Layer 4 of a small transformer language model trained on English Wikipedia (8 layers, counted from 0, width 128).
A neuron's activation on a vector x is SiLU(gate . x) times (in . x), where the dot is the dot product.

Input weights of the MLP neurons that the questions are about. A number n stands for n times 0.0022.
n61 gate: -12 -17 -8 -4 38 28 18 -9 33 -40 12 -15 -4 -20 -10 -31 -18 0 38 35 27 4 -14 -13 16 -15 -33 17 0 -11 -16 -8 7 -5 35 1 -3 -44 26 -10 -21 9 2 -43 19 -36 -37 -19 -19 21 84 -82 5 19 33 3 50 -6 73 -30 -19 -24 -27 -18 22 -63 45 42 4 1 38 13 10 13 23 -9 -8 -50 -35 30 -6 -26 7 -41 0 6 -7 -35 9 5 -49 34 54 40 -14 44 0 16 -12 -14 -9 16 -14 9 58 -15 -3 17 -47 -16 4 58 38 22 -24 -5 4 5 -56 -13 36 4 51 -4 -26 5 44 46
n122 gate: 40 36 5 -5 27 -20 -13 -19 -26 -17 0 45 27 -27 -19 -35 1 -21 -19 -15 32 -39 -10 -9 -49 17 -12 66 -6 2 -50 -27 6 0 1 -7 -9 14 -46 -14 2 19 38 -33 -6 -40 -31 24 9 4 2 22 15 -31 8 1 -24 -17 -26 32 7 47 -51 21 -31 21 -1 -29 1 5 -15 21 19 28 -13 -13 -53 -20 -10 19 17 -1 -10 4 -32 -23 5 -4 4 -56 22 -35 32 -21 14 7 36 -56 27 -54 -6 -12 13 45 20 28 4 37 22 27 25 -1 7 -14 -21 7 -31 -7 -12 26 2 2 5 11 -13 -8 11 -22
n162 gate: -17 -55 1 85 26 -14 -35 -64 -6 -28 -16 -22 -39 8 4 -17 31 34 -33 -10 -11 -41 9 -19 -5 -13 3 -18 -4 49 -37 -53 7 45 8 14 32 -22 25 13 52 38 33 -2 -32 -2 8 -5 56 42 3 7 -12 37 3 12 50 -10 -20 63 6 5 10 23 6 -7 -44 -10 -2 50 16 11 -13 20 -29 -2 13 -56 -25 29 -48 -22 -1 12 -10 -5 15 18 0 4 44 -9 -10 12 -1 -6 -22 -18 36 24 -60 7 -10 37 -66 3 -18 -38 12 -32 -10 18 -8 32 -28 8 -33 -20 22 3 -10 -14 3 -34 -27 12 -22 12
n167 gate: 16 -2 -4 -18 5 -8 40 19 13 41 -47 -13 -35 -36 -13 39 0 5 -3 25 21 -38 -8 24 37 54 1 5 16 -19 -44 15 34 -34 28 34 9 -36 -18 21 -19 -18 34 5 17 26 -24 -21 -49 41 -18 -24 35 47 1 -33 50 16 4 -5 -15 59 -2 -17 -21 -5 -26 -51 -22 67 -32 -22 44 -5 57 -5 5 -7 -32 26 -62 -37 8 -20 -14 -9 50 4 -9 4 -25 -9 -16 41 17 43 0 -17 29 -56 12 91 -63 14 33 -33 -2 8 18 6 78 18 -29 -19 -23 -2 35 44 -32 14 44 28 27 -3 17 4 -36 -37
n201 gate: 0 32 10 17 -2 3 31 40 18 -4 8 10 -37 -2 -17 -41 12 -41 -43 -33 -17 10 30 2 -35 -31 -49 30 -23 -10 -8 10 -55 6 -56 25 -6 -31 10 -16 1 4 10 33 30 -17 -8 39 -13 4 -34 -38 -35 -18 -20 26 7 -1 12 -14 -31 25 0 26 41 -35 -8 8 -52 -14 -14 -17 31 20 15 -17 6 38 -38 -16 70 -38 2 -25 9 16 26 -2 10 49 19 8 1 42 25 10 -36 -25 0 18 10 25 -9 2 24 -20 63 5 -23 24 14 -41 -23 -23 -16 -48 3 36 -38 42 43 -31 -50 -9 30 -30 -11 21
n204 gate: 62 51 -6 7 -12 9 28 -25 22 -5 38 0 1 -22 -29 32 21 -33 -24 15 -25 -18 4 11 -15 12 -12 31 -17 -6 8 -27 -26 49 16 33 -52 15 -5 -38 -31 -1 -15 -2 35 38 -1 13 -38 32 16 -59 24 30 5 -55 -11 -94 -35 -15 -45 26 -7 52 70 -40 51 61 -42 39 -32 24 47 1 18 15 6 28 -1 20 -25 22 21 27 47 4 -19 0 18 -13 19 -7 14 -9 33 32 27 -9 -16 -52 3 -24 -47 26 -25 24 69 -4 -1 -19 24 23 -56 31 -9 17 37 -36 17 5 39 -34 22 32 46 34 10 30
n241 gate: 22 41 14 13 14 6 -11 32 2 31 -26 -37 -51 -3 -11 33 47 32 11 17 5 0 -8 -18 25 -34 3 37 -49 12 -28 -2 24 -5 52 40 -28 24 -4 49 -7 72 -17 10 -7 -14 -8 16 12 -22 -14 45 -24 0 -12 -32 -34 -70 7 -1 27 -31 39 34 -13 -4 39 -10 23 -33 -17 -8 -26 -18 17 -27 10 -19 29 22 -39 0 -50 41 -18 -38 -24 -1 -2 -5 -19 39 -23 -23 -7 19 22 -49 -11 10 1 -51 -31 -42 36 -14 -18 -20 9 -30 44 37 2 22 -28 9 -44 39 40 23 -28 73 -21 -38 13 -45 -11 21
n246 gate: 27 -38 16 -28 -22 23 -37 41 18 24 -22 -49 7 -35 5 -49 -11 -9 69 -18 -8 29 12 -14 -10 -17 -29 -2 -2 33 -16 -15 18 -1 0 -24 29 3 27 0 15 -5 -19 22 -5 -7 8 -4 36 35 -48 49 16 0 -42 5 -23 56 7 2 -52 7 -11 34 -8 -27 -27 -52 20 -30 -27 54 34 -20 5 23 -37 0 -64 8 6 -10 29 39 44 35 -6 15 43 7 8 -21 -47 42 -20 -47 -40 19 26 11 -64 0 -16 -47 -30 -2 -25 -2 49 23 31 -17 -71 -23 21 -50 20 14 4 6 10 -47 19 23 5 -22 -28 21
n269 gate: -11 -34 31 23 -8 10 -13 -5 -23 44 18 -3 -10 -27 7 -25 29 -8 7 -29 -5 10 -30 -11 -45 10 46 4 50 37 -10 38 11 19 -10 -47 10 -42 31 -39 -19 16 4 46 -4 -16 -9 15 -5 -32 -11 -15 1 -42 4 -11 72 1 8 18 -13 60 -22 4 -32 -61 45 37 4 -54 -2 -44 -33 8 11 10 -36 -48 51 -8 -32 -87 14 -31 -7 -21 22 13 -14 -34 11 -16 23 14 35 -5 -28 55 18 -56 -16 10 -5 -5 11 -44 15 -23 52 -64 50 10 63 -3 -32 4 26 1 -6 40 -6 79 57 16 2 -16 -27 -22
n61 in: -12 -81 27 -8 -70 18 11 -18 36 15 24 3 -9 15 38 7 -37 -48 -10 -44 -14 14 11 -15 8 35 4 12 1 23 32 13 -9 -22 9 0 16 45 -71 22 -53 -2 -13 -20 -3 -35 -32 -32 40 -16 47 20 10 -58 9 -7 2 -20 38 -15 36 -23 22 -10 -22 31 19 -9 -1 4 19 7 -16 -62 21 34 -25 -20 22 -6 -38 -9 49 -24 -40 -35 38 -12 -12 3 19 8 -1 42 20 20 30 18 8 -83 -18 -36 3 -34 -18 37 -13 -24 -11 16 7 60 45 -40 -37 8 61 -7 -37 30 17 7 -22 -5 -1 6 -28 -28
n122 in: -17 -27 15 -23 16 33 15 23 -10 1 -12 -3 4 -25 1 -5 7 -20 -35 28 7 1 1 -1 1 25 18 2 9 40 30 -8 -37 -28 15 -1 37 23 -19 1 25 50 -54 16 41 -5 -33 33 -1 -38 47 21 -24 -44 -34 -33 -14 -13 42 -5 -19 -12 -11 15 -35 -24 -13 4 19 23 -14 19 -4 -27 51 1 7 15 -44 -26 -7 -32 23 -3 40 1 -37 -20 -4 34 26 -16 -22 -13 3 55 9 20 31 41 -32 -2 -17 -59 17 -8 -24 -29 -7 -32 -27 -23 4 -5 -25 -1 12 -15 -22 12 27 -8 10 35 -1 -39 5 25
n162 in: -38 -44 -32 13 13 18 45 -37 -17 -2 -27 -14 -56 32 6 -3 8 14 12 75 33 -76 -2 -14 -36 -32 -3 -10 50 11 33 7 -29 16 -7 -3 -14 33 31 -14 63 9 47 -11 -44 -22 -13 33 -18 12 -27 22 22 -4 11 2 -27 -13 -14 -15 4 31 -2 29 -11 -4 -7 37 29 13 -7 37 -13 12 -31 -4 -12 -57 16 -8 -54 11 -21 49 10 -25 15 -3 -3 -15 -34 -44 -13 -45 16 -54 25 -8 -27 19 0 -11 37 3 -36 -21 17 -9 18 -11 36 -54 41 7 -35 6 9 22 3 0 0 -22 -8 -5 -21 -44 46 -23
n167 in: 43 -13 -23 -18 -41 16 -12 24 45 9 -22 -5 38 -60 13 1 -17 23 22 -9 23 -53 17 -15 -42 5 0 28 -5 9 9 17 -22 -21 7 2 11 -15 69 1 27 -21 22 45 -26 -2 -22 -5 12 -15 27 -27 -9 -19 21 -10 38 -16 5 15 11 -44 -36 31 -15 -27 9 6 16 12 7 -21 -11 19 -12 34 31 28 -42 -7 -12 -42 29 6 -8 22 24 19 -20 -9 12 -41 -5 15 4 20 -8 3 -10 17 68 3 -38 -21 63 40 -33 21 -8 54 -38 39 23 -21 -40 33 -5 -27 -36 -40 2 3 33 13 -1 3 -10 1
n201 in: -3 -45 3 -9 -29 -13 13 -19 4 -49 -26 22 17 -7 -1 -40 -37 1 -11 8 9 -17 -27 -9 25 1 -40 -26 33 -14 40 -2 16 33 35 46 -28 -29 2 47 24 -8 20 -22 -27 -29 -19 -23 -5 68 9 19 -15 33 -15 -16 39 11 20 -3 -11 -10 41 -19 40 -21 37 5 5 -10 21 7 5 23 -24 -7 4 -5 29 0 6 -19 5 6 -7 -22 -10 -14 -19 -9 -30 -30 -24 6 -9 -20 -9 12 14 -39 -1 -8 -38 -68 37 -7 -5 33 -78 -19 -23 20 28 7 -16 19 28 35 21 17 19 -18 4 48 -9 12 -11 -12
n204 in: -11 -14 -7 12 -9 26 -8 -36 36 62 14 17 -1 29 20 7 -8 -32 -6 -48 -26 13 6 26 25 -38 -3 10 -40 10 46 3 72 54 -55 -9 7 14 76 -13 15 -57 -2 -28 6 -8 8 8 21 -26 -39 -38 -2 -1 -2 7 40 36 15 -4 -5 -2 40 -43 18 7 3 30 -8 -28 21 46 0 32 13 7 -35 -18 -4 28 -60 10 20 16 -13 -56 43 -22 29 18 17 4 14 6 33 -2 -3 17 11 -44 -12 -5 -12 -11 -37 1 -5 -25 -46 16 72 11 -2 -42 -22 20 60 -15 -41 2 7 -11 -17 -44 -14 20 31 14
n241 in: -52 13 -8 20 22 39 -5 -12 -48 -31 20 -2 64 5 -46 40 -13 -5 -11 -25 7 -9 0 -7 6 31 -33 -20 2 -24 -15 7 -33 11 73 -34 16 -2 -20 25 48 26 18 -2 15 27 -44 -12 -7 31 -29 -33 -49 -1 -48 -15 -20 8 25 -4 41 13 -55 0 -14 -15 -4 -28 -33 17 -9 19 -26 -8 -51 58 -28 -44 -9 48 15 -30 -2 -42 -50 -22 -30 -2 -5 -10 14 -33 -28 -3 27 55 48 17 -25 -8 -6 48 -51 0 -16 22 -19 -10 1 18 5 6 11 26 -18 13 2 -2 -34 59 10 27 -30 12 -22 -22 3 -6
n246 in: 33 64 -21 3 26 -6 -40 -22 -5 28 -27 -3 20 -42 8 -10 -12 -2 2 -14 13 15 24 9 11 -19 -72 -7 18 25 20 5 -11 -14 5 27 -31 -21 -22 39 -8 -25 -71 12 3 -54 -17 24 13 2 14 35 -24 17 2 -40 63 16 0 -2 -7 20 -49 -13 -30 -24 18 3 -31 -15 -5 38 5 -7 2 8 18 2 -60 1 39 15 4 -11 17 -21 -42 12 53 21 -44 -15 -17 -13 14 4 13 2 58 11 -46 7 -2 -8 6 -8 59 37 24 26 22 15 50 -18 24 -43 -7 -12 13 24 51 8 31 28 -26 19 10 -14
n269 in: 15 13 -6 -36 25 -21 -1 -16 -29 -25 17 -3 0 -2 0 29 17 12 13 53 0 2 -12 14 44 -11 -9 -8 16 2 17 -30 38 14 8 25 9 10 30 7 5 15 -23 15 -22 31 9 -48 -2 -62 14 45 -3 19 25 -22 8 -27 -4 51 22 -22 -37 -12 14 -8 41 42 -12 3 70 -17 12 40 -37 -57 0 40 9 -6 29 84 -50 -8 20 50 5 58 -19 6 -22 -23 22 -19 -2 16 27 0 -39 -43 -1 -45 -46 20 8 -5 31 -14 4 51 -15 12 7 -30 7 -18 -23 34 9 -9 -28 -7 -20 59 -17 -55 -6 22

Each question shows a token from some text and the vector x that enters the MLP there. A number n stands for n times 0.068.

"ru": -46 -12 14 6 41 16 1 66 -5 15 -18 13 -7 -27 12 14 1 7 2 -9 13 -15 26 -21 19 -7 5 -10 -3 -19 -27 55 -5 3 15 24 2 -15 26 -7 7 -26 -3 9 2 15 -3 16 -17 5 -5 -6 -23 -15 9 -24 -39 -18 -9 3 -8 -4 10 -4 -9 15 -26 6 -1 14 -22 -20 -21 -55 1 -38 -32 16 2 0 -22 -54 1 24 34 32 -22 24 -3 -7 -5 10 -12 -15 -48 1 -7 15 -17 11 12 -11 29 0 8 -29 1 19 -7 -6 6 13 14 5 -12 -5 -17 -31 -1 -25 19 -30 32 -22 5 0 6 38
The neuron with the highest activation: n204

" St": 0 13 -5 -18 21 16 -45 6 -13 6 19 15 3 20 15 -4 -37 -14 -25 -1 8 -3 -20 5 9 24 53 23 2 -7 6 10 14 -5 -36 22 -10 -7 -16 10 11 -17 3 20 7 -30 10 22 2 -5 -4 -8 -5 -5 19 -15 -18 -6 1 25 22 -4 38 51 2 12 18 6 9 5 -7 -14 5 16 -23 9 15 -15 6 -46 -1 5 9 1 6 30 28 -12 19 -46 32 -38 -18 12 -43 30 -27 27 -18 -32 27 5 30 38 15 -2 -31 4 -22 3 -13 19 4 32 -7 6 5 3 -7 -4 -20 12 -1 -26 2 32 3 -12
Which two neurons fire most, strongest first? n246, n241

"ir": -8 -14 -31 -20 15 14 -23 -23 13 -42 -47 -14 -6 -11 24 30 6 14 -13 2 6 -2 19 16 27 11 -9 -37 -21 22 1 -16 -18 -13 15 -1 -2 -6 -33 -3 1 -1 3 2 -11 5 38 39 -2 -20 4 -26 -21 -11 -40 12 11 -30 4 16 -26 11 4 34 10 -37 -33 0 -9 15 -32 37 0 -14 6 30 -14 7 -11 -20 -56 15 -4 43 11 37 23 20 23 39 -4 9 20 -13 2 14 -4 -14 -27 6 16 -6 -7 2 5 -14 -9 -13 -22 2 7 25 7 7 -31 -2 44 -21 -16 12 -4 -8 21 -12 -14 -26 3 3
The neuron with the highest activation: n162

" m": -39 15 9 -34 -10 10 -24 -20 -6 -17 -1 -20 2 4 37 -10 -23 -2 -2 17 -2 17 45 43 9 -29 4 -19 -7 14 24 -17 29 5 -3 -32 -41 -8 -22 -18 34 -6 -14 -18 -27 2 -2 34 -15 3 -9 20 24 16 -8 -16 -7 20 10 27 -11 0 5 -16 6 -1 1 -7 7 35 -25 0 -16 79 5 -17 22 19 28 17 -5 7 21 3 31 -13 -23 13 17 -12 23 -11 -16 6 -19 18 -3 -6 -6 1 3 1 1 -27 33 37 -14 6 8 1 -4 -15 22 -10 -1 6 4 -25 -22 -15 -15 -6 23 21 15 9 -5 15
The neuron with the highest activation: n61

" C": 5 -12 -16 -8 10 21 -2 -10 10 8 1 -23 -7 17 10 -18 -64 -7 -26 12 -9 -19 -4 14 12 2 -13 19 -23 -20 34 32 -6 7 -26 -8 -10 -4 -17 -10 -10 -7 8 18 -48 -14 -8 -8 12 -6 0 16 -9 -25 -5 -18 -35 14 5 16 -16 -24 0 12 0 -21 11 -13 15 44 -9 -8 -8 34 -39 0 17 -17 -16 -11 16 -34 2 -22 16 24 -16 20 0 -13 12 -10 -20 -1 -44 13 7 -1 8 -27 43 16 46 21 -4 -4 11 13 -33 17 -37 2 1 17 -24 18 20 24 20 3 -26 36 24 -21 -17 4 -9 5
Which two neurons fire most, strongest first? n204, n246

" ": 11 8 -12 16 12 -3 -12 -2 -13 10 11 -15 -29 -6 -10 12 -24 8 -30 3 17 2 -9 37 18 -42 7 -8 -21 -18 7 -20 -38 -21 -16 20 -10 11 0 5 20 19 -34 -24 2 28 0 4 -16 -13 -25 10 -42 0 -43 5 -1 -4 -17 -7 21 -20 44 19 -11 -34 14 14 -7 18 -1 37 14 1 -8 -23 23 31 -18 -2 -16 6 -15 20 -37 -10 -5 8 -9 2 -12 -19 -15 -34 -13 8 29 40 -13 -8 3 20 41 5 2 -5 -16 25 -25 28 -2 20 2 9 10 -2 24 1 14 8 0 -6 37 15 16 6 -36 -19
Which three neurons fire most, strongest first? n241, n61, n167

" Sh": 0 -1 10 18 32 3 -14 16 22 5 0 -3 6 0 47 22 -2 2 -13 18 28 -26 7 7 60 13 26 0 2 -23 15 35 5 -23 26 -23 -10 -6 -15 20 5 -11 -23 -14 -25 -17 -28 44 -3 -15 -37 1 6 8 -2 -6 7 9 -6 32 4 0 33 35 -14 -34 1 -21 -23 11 -19 -10 -4 12 6 -8 -16 7 -4 -3 7 -16 -9 -15 10 30 26 -21 11 3 3 15 -22 -11 27 8 -28 6 -8 -27 21 -7 35 7 19 12 -34 8 -46 -10 -35 19 3 42 0 14 -18 -16 -16 -9 8 10 46 5 15 -17 -12 15
The neuron with the highest activation: n167

"pt": 12 -15 9 -6 -6 35 4 -40 10 -17 -36 17 -31 -3 -12 17 7 8 17 37 -5 3 -33 26 -21 -1 -38 -33 -13 -24 -23 4 -2 9 -9 -10 -22 10 -18 -13 1 24 -3 -28 3 -23 -5 53 22 -12 -20 -16 -7 9 -8 -4 -37 9 -3 33 -9 36 -17 20 -7 -46 10 -28 2 34 -45 24 10 -12 -18 7 21 7 -14 -19 7 1 -12 0 9 19 -7 -6 11 52 -1 -11 14 -3 -2 13 18 35 -20 3 -19 5 1 -8 -5 43 17 -26 -2 -15 46 12 9 -11 -5 -10 10 -16 -23 39 -6 -2 3 -2 8 16 13 -27
Which three neurons fire most, strongest first? n246, n122, n162

" bu": -36 -9 12 -6 -6 24 2 18 -11 -48 19 -2 -9 -13 29 28 -7 21 -12 23 -4 6 12 -3 24 -5 20 -12 10 41 -26 35 -5 32 -26 -12 -34 -3 11 15 6 0 -11 -31 10 19 13 37 9 20 2 -14 -27 -19 45 -1 -33 4 36 17 3 41 15 -24 -32 -1 -7 6 -5 23 3 -17 13 -22 -16 -50 -8 0 10 -17 -15 -14 -6 -4 -25 -3 1 12 4 -18 -2 -8 0 -29 -37 -6 7 -18 -16 -5 8 16 -9 -4 11 8 -52 -10 1 -11 3 32 -8 -12 -8 10 34 -40 20 -15 -25 -49 14 0 -24 6 19 -1
Which two neurons fire most, strongest first? n246, n162

"ress": -5 13 -5 -40 14 9 -29 8 0 -35 3 -18 -32 -38 -26 -20 -29 -6 -26 -4 -5 19 -21 -22 -7 3 -35 -38 -6 10 -7 6 15 -10 -22 -19 -22 6 15 6 9 36 31 -13 -12 -5 -14 6 18 -9 -42 14 -1 4 -1 5 -30 13 -20 7 7 8 -21 22 -1 -12 -30 -30 44 28 -24 -2 5 -14 -23 -47 4 16 -11 -48 -6 -29 -10 0 2 -9 0 -13 -6 25 -7 10 -9 21 -3 -12 46 -4 12 -21 11 9 -17 28 0 24 16 -12 -3 3 21 9 -12 9 15 8 -5 35 -21 34 -13 0 13 32 -22 19 7 19
Which neuron fires most, and how strongly? n204, at about 0.29

"|": 17 -26 -13 23 10 -20 -5 13 7 6 6 -7 -8 13 -7 24 -26 23 -22 26 22 -7 33 30 19 7 20 5 19 -20 -1 -12 -2 8 3 9 10 8 -22 0 15 2 2 -14 -2 14 -2 22 7 7 13 6 -18 13 -12 26 -26 16 21 -20 -14 -12 4 10 -1 -12 -6 6 35 -37 3 8 -20 2 -18 -17 -1 73 -16 -22 -12 -10 11 -13 -21 -6 -5 -10 27 -3 19 -9 -33 10 29 5 25 -8 -7 -17 14 -40 -3 8 32 15 15 32 -39 29 7 8 -19 -1 32 -31 -25 -7 -6 4 -1 14 35 24 -11 20 9 -7
The neuron with the highest activation: n162

"le": 9 -11 -46 -22 44 49 -13 -10 -4 -17 19 -35 -16 0 5 30 9 4 -11 -5 9 -2 34 11 -2 4 -53 -19 10 24 2 -16 -7 -33 -19 -9 -4 2 11 13 17 38 3 8 10 0 -21 -21 25 3 -1 11 -3 5 41 37 -14 -18 0 18 -10 -16 -15 51 25 -12 -11 10 16 -6 -11 -12 -18 -27 -7 -4 4 4 29 -44 -3 0 0 11 -16 11 9 -15 27 -30 31 17 -7 -10 16 18 18 8 12 -10 -18 1 -5 8 13 15 4 -26 18 -5 19 -9 -16 -28 -25 34 -3 6 -39 20 -1 11 8 -6 30 38 -19 27
Which three neurons fire most, strongest first? n241, n162, n122

" and": 0 9 -12 3 -12 -12 18 -17 11 16 -8 -21 -40 -6 0 13 -13 10 10 2 -16 17 35 7 25 22 -38 3 18 -10 36 25 27 -6 2 -3 9 14 -31 -26 -9 19 -3 -4 10 19 21 3 29 -15 -7 6 -9 22 6 11 -35 17 13 23 -9 25 -32 1 7 -17 -13 -1 10 16 -1 -34 9 -14 16 -10 -10 24 -9 -32 12 12 16 5 30 -13 28 21 -14 -7 11 -18 11 23 2 34 -14 -20 -17 -43 11 -6 -16 -24 -10 -21 -14 -1 -3 36 55 28 38 8 4 10 -4 -2 -16 32 16 22 -12 12 22 8 34 17
Which neuron fires most, and how strongly? n204, at about 0.49

"ad": 5 16 9 -8 -11 17 -17 -8 2 -21 12 0 -7 9 29 6 2 -22 19 38 29 17 7 -9 36 7 -22 24 6 31 -35 49 3 11 -3 31 35 -7 5 7 -4 -18 4 -11 42 7 -4 -20 5 -31 -37 -12 -14 -9 1 -11 -37 -20 -25 26 -25 39 2 -9 2 -15 -21 22 12 9 -17 8 22 7 10 5 -55 20 -17 12 9 5 -13 9 -7 42 -11 -3 -2 33 4 14 -2 -25 0 20 21 26 -11 4 -8 -3 34 5 -15 -12 24 0 -25 10 -9 10 -6 3 9 18 12 -48 -42 1 22 -9 -14 26 18 12 6 30
The neuron with the highest activation: n204

"H": 8 -16 -21 25 17 -2 -32 12 9 -7 34 -19 -18 8 0 27 4 4 -20 -20 22 -26 12 -9 33 5 0 11 18 -34 11 17 -14 23 -1 -18 -21 -5 -10 -30 17 28 -34 26 -14 -2 -31 24 -21 -4 -29 11 11 -4 1 -26 -35 37 -12 42 -12 -11 59 8 -7 7 -28 -4 -11 45 -13 -18 -3 42 21 4 -11 10 -35 4 16 18 16 -12 13 -6 12 -5 24 -13 -3 0 -21 15 -8 13 -16 4 -24 -48 2 -14 -1 17 2 10 14 -20 -33 -4 -20 -3 19 -2 7 -2 10 -14 3 -12 -4 15 -13 -4 11 -11 -2 23
Which three neurons fire most, strongest first? n204, n246, n61

"8": 22 -4 -2 -2 52 16 16 7 1 -11 -21 18 -22 -27 13 20 8 -27 15 34 -26 -5 11 8 18 13 30 -23 -10 -13 5 -24 -43 -17 -33 -28 -9 -1 -29 -24 37 4 -34 4 -18 0 25 -23 -1 6 5 17 -15 -7 -13 9 31 27 -6 21 17 -15 -2 21 11 16 -23 3 7 10 14 -5 9 17 -1 -12 -10 37 1 -2 26 -5 -24 23 -4 18 -3 14 20 -37 -2 9 -3 5 -11 -9 6 16 -11 -52 7 -8 -25 13 -27 30 5 10 -21 -2 -10 11 -19 0 9 33 -3 -8 -12 42 -25 -1 -9 22 -18 25 18 -8
The neuron with the highest activation: n61

"ate": 15 -4 18 -36 17 32 -46 -14 -2 -6 5 -36 -29 -22 25 9 34 1 -21 8 3 4 6 3 0 -6 -28 -11 25 5 24 -9 -18 -31 -19 -18 12 -12 -14 -21 21 29 5 23 5 -23 25 -3 18 -1 5 18 13 2 19 10 -35 5 -20 22 -3 6 -20 7 6 -17 -31 -2 47 15 -24 8 32 0 15 -3 28 33 18 -53 13 8 18 -10 2 18 -3 5 -12 5 25 12 17 8 -42 -6 11 3 -18 7 0 -22 -12 -9 25 19 -28 12 17 9 47 11 23 -20 7 11 30 20 -4 14 -4 4 9 -11 -17 11 20 45
The neuron with the highest activation: n204

"oc": -52 47 -30 10 -38 21 11 -10 19 -13 -5 -14 -13 -20 -13 17 -29 -2 -31 25 0 -30 4 -15 -2 4 -5 2 27 -4 -25 -11 -22 21 -15 20 -6 -12 -17 -3 40 -3 25 9 -16 -5 -25 -22 -37 -13 -28 -34 -3 23 6 -22 -23 -11 23 -4 5 8 26 3 -17 8 -8 -39 25 25 6 -4 -22 18 27 7 -44 -4 -3 -35 17 19 5 -15 6 14 7 -18 15 29 -13 -9 -39 -5 -12 -15 -19 -15 -5 10 10 -7 0 18 6 -45 32 25 0 -4 -3 26 -4 27 13 -4 30 -15 7 5 -13 0 27 -57 4 17 -9 22
Which neuron fires most, and how strongly? n269, at about 0.37

" to": -6 -4 -4 -3 17 -12 -38 -20 9 -24 21 -5 -11 -9 29 21 -15 19 -24 33 -5 -2 -10 -39 -13 -20 4 -21 16 -11 23 -18 4 -22 -25 -9 23 12 -28 -54 2 4 -2 -2 -9 -12 -2 0 -9 14 -22 9 -3 -27 -34 -22 -34 -1 -10 4 -7 12 -22 -24 11 13 47 -17 -9 10 3 -16 0 -4 -26 0 -29 14 9 -41 -37 -16 7 28 -5 -14 25 -18 -22 -41 20 -27 17 16 -9 13 1 -1 -6 -30 8 8 10 -29 -33 5 -6 24 -24 24 12 3 7 1 17 -5 14 -15 -27 10 6 3 5 6 9 5 18 60
Which two neurons fire most, strongest first? n204, n122

"0": -1 23 12 -20 43 41 -53 14 -14 -15 -32 -11 -38 3 8 -1 23 -10 6 -4 -10 7 4 23 28 16 -3 15 35 -1 6 7 -31 -16 -37 -15 -8 11 -27 -5 -33 17 10 -17 2 -2 -6 5 25 -3 -6 23 -14 -8 -3 31 -15 -36 -5 8 -19 7 5 -39 -13 -3 4 18 17 -50 -17 2 -16 23 35 12 -45 38 5 10 24 13 -7 22 3 -6 16 8 -28 16 -11 -22 -36 -17 -17 16 8 16 14 -11 2 10 -12 16 -47 -13 -10 5 -23 -22 -8 10 18 -15 6 0 23 -19 -23 -4 12 11 8 10 -14 31 -7 -6
The neuron with the highest activation: n167

"ing": 22 -1 7 -13 10 20 -18 -10 21 1 -19 -21 3 -41 1 31 20 13 -20 26 -14 -36 -4 -5 14 26 -33 -1 17 8 -11 -1 38 -18 -15 -12 -10 14 -21 -36 10 25 -9 -13 21 15 6 -11 7 11 -16 18 -6 -5 18 9 0 2 0 5 -33 7 16 0 0 -47 1 -37 59 6 -2 12 2 12 16 6 16 1 3 -38 -16 7 2 -17 -34 23 -16 10 19 10 8 15 -3 17 11 18 9 12 -17 -15 10 -28 -1 -12 1 3 -7 4 6 -11 30 5 31 8 4 35 42 -15 -46 17 8 21 9 2 16 26 1 56
The neuron with the highest activation: n167

" |": 15 -1 -15 -5 15 1 -14 -2 3 -9 13 -2 -6 49 7 18 -33 3 -7 39 23 -7 20 8 18 3 7 31 16 -9 4 -18 1 16 -5 -1 9 1 -10 11 -13 25 -10 -12 -21 3 -9 12 26 17 4 22 5 -4 -4 26 -16 1 19 -14 -14 -14 18 -2 7 -30 10 17 23 -6 -15 19 -17 13 -5 2 10 68 -11 -33 -28 -10 -5 -15 -16 -7 -2 -15 16 3 13 -15 -25 11 28 1 20 -11 -5 -18 -38 -57 25 10 33 -9 9 26 -27 25 33 38 -6 32 9 -18 -29 -12 -1 7 -11 -1 34 25 -2 24 4 9
Which neuron fires most, and how strongly? n61, at about 0.46

" her": 11 -12 2 12 9 -19 -30 7 -26 -18 -10 -28 2 -18 9 9 -9 -7 1 -5 -25 -21 -31 25 -16 -6 -7 0 -15 20 -8 -13 2 -8 5 1 10 8 -17 -13 30 7 -11 -2 11 -31 -7 42 6 16 16 16 5 9 21 -1 -16 28 27 30 -14 31 9 -20 -44 -6 16 -16 17 26 -21 9 -21 7 40 38 -22 49 24 -54 12 23 17 3 9 30 17 -12 -2 -2 39 -8 9 8 -14 9 -7 9 -40 -20 -28 -29 -8 -12 7 0 -23 5 -10 36 0 -4 22 -31 -9 -10 36 6 -3 14 6 -12 19 12 -11 0 9 16
Which neuron fires most, and how strongly? n122, at about 1.6

" into": -5 -27 3 10 19 -12 -3 -12 7 -28 12 -15 -36 -12 -18 14 14 4 -7 40 -12 -5 1 -1 22 -12 2 -14 7 28 16 -30 7 -25 -8 -16 27 -1 -19 -30 29 7 0 14 -8 -8 -5 -15 29 14 22 18 -1 2 14 -4 -28 14 14 28 6 -1 -52 -17 13 3 33 -11 30 -2 -30 -15 1 -5 0 5 22 41 12 -51 -15 7 -8 -5 -5 -2 19 9 -26 -22 54 -11 -3 20 -24 12 -4 13 0 -9 10 4 10 -29 6 5 -30 29 -2 33 21 30 -4 17 14 7 12 19 -20 18 15 17 0 11 4 29 9 35
Which neuron fires most, and how strongly? n204, at about 0.27

" He": -18 -23 9 -4 39 -16 6 35 7 -10 2 -28 12 -16 22 7 3 3 -9 -28 -16 -12 -8 -9 34 10 -2 -12 4 1 21 12 27 17 -18 16 1 20 2 11 33 51 3 12 2 15 -17 58 -38 14 3 27 -9 4 -7 -13 -13 35 -10 5 -14 23 -2 -11 -16 -14 18 2 3 -6 -5 23 -11 1 -20 -14 -27 15 -1 -11 -17 -3 36 22 -16 -11 -1 -21 20 -16 8 -4 -6 -5 -4 9 -8 -21 21 -44 -35 -16 17 1 23 -12 -3 -7 -38 -5 31 -19 5 26 6 -5 -4 -17 -28 -33 -30 36 23 20 2 31 -38 7
The neuron with the highest activation: n122

"/": -2 9 14 -14 -5 27 -24 -38 7 6 8 -19 -7 -7 3 25 30 -6 -20 1 21 18 11 -11 11 -36 24 1 -13 -4 5 -7 -3 8 -5 -22 3 2 -63 -17 33 31 8 -4 -1 -5 -15 15 -1 -22 -31 5 -4 -9 -20 40 -1 -11 -6 -22 -15 10 -6 20 -7 -1 -24 12 -14 -10 6 5 -13 28 39 12 -57 -3 24 -19 -12 -6 13 -15 4 43 21 24 -17 -10 8 -28 -43 9 -19 -39 -12 23 22 -8 35 -8 -13 0 -49 -19 15 12 -6 6 -3 17 10 -14 -26 3 -10 18 39 2 12 25 28 -18 5 9 -8 44
Which two neurons fire most, strongest first? n162, n167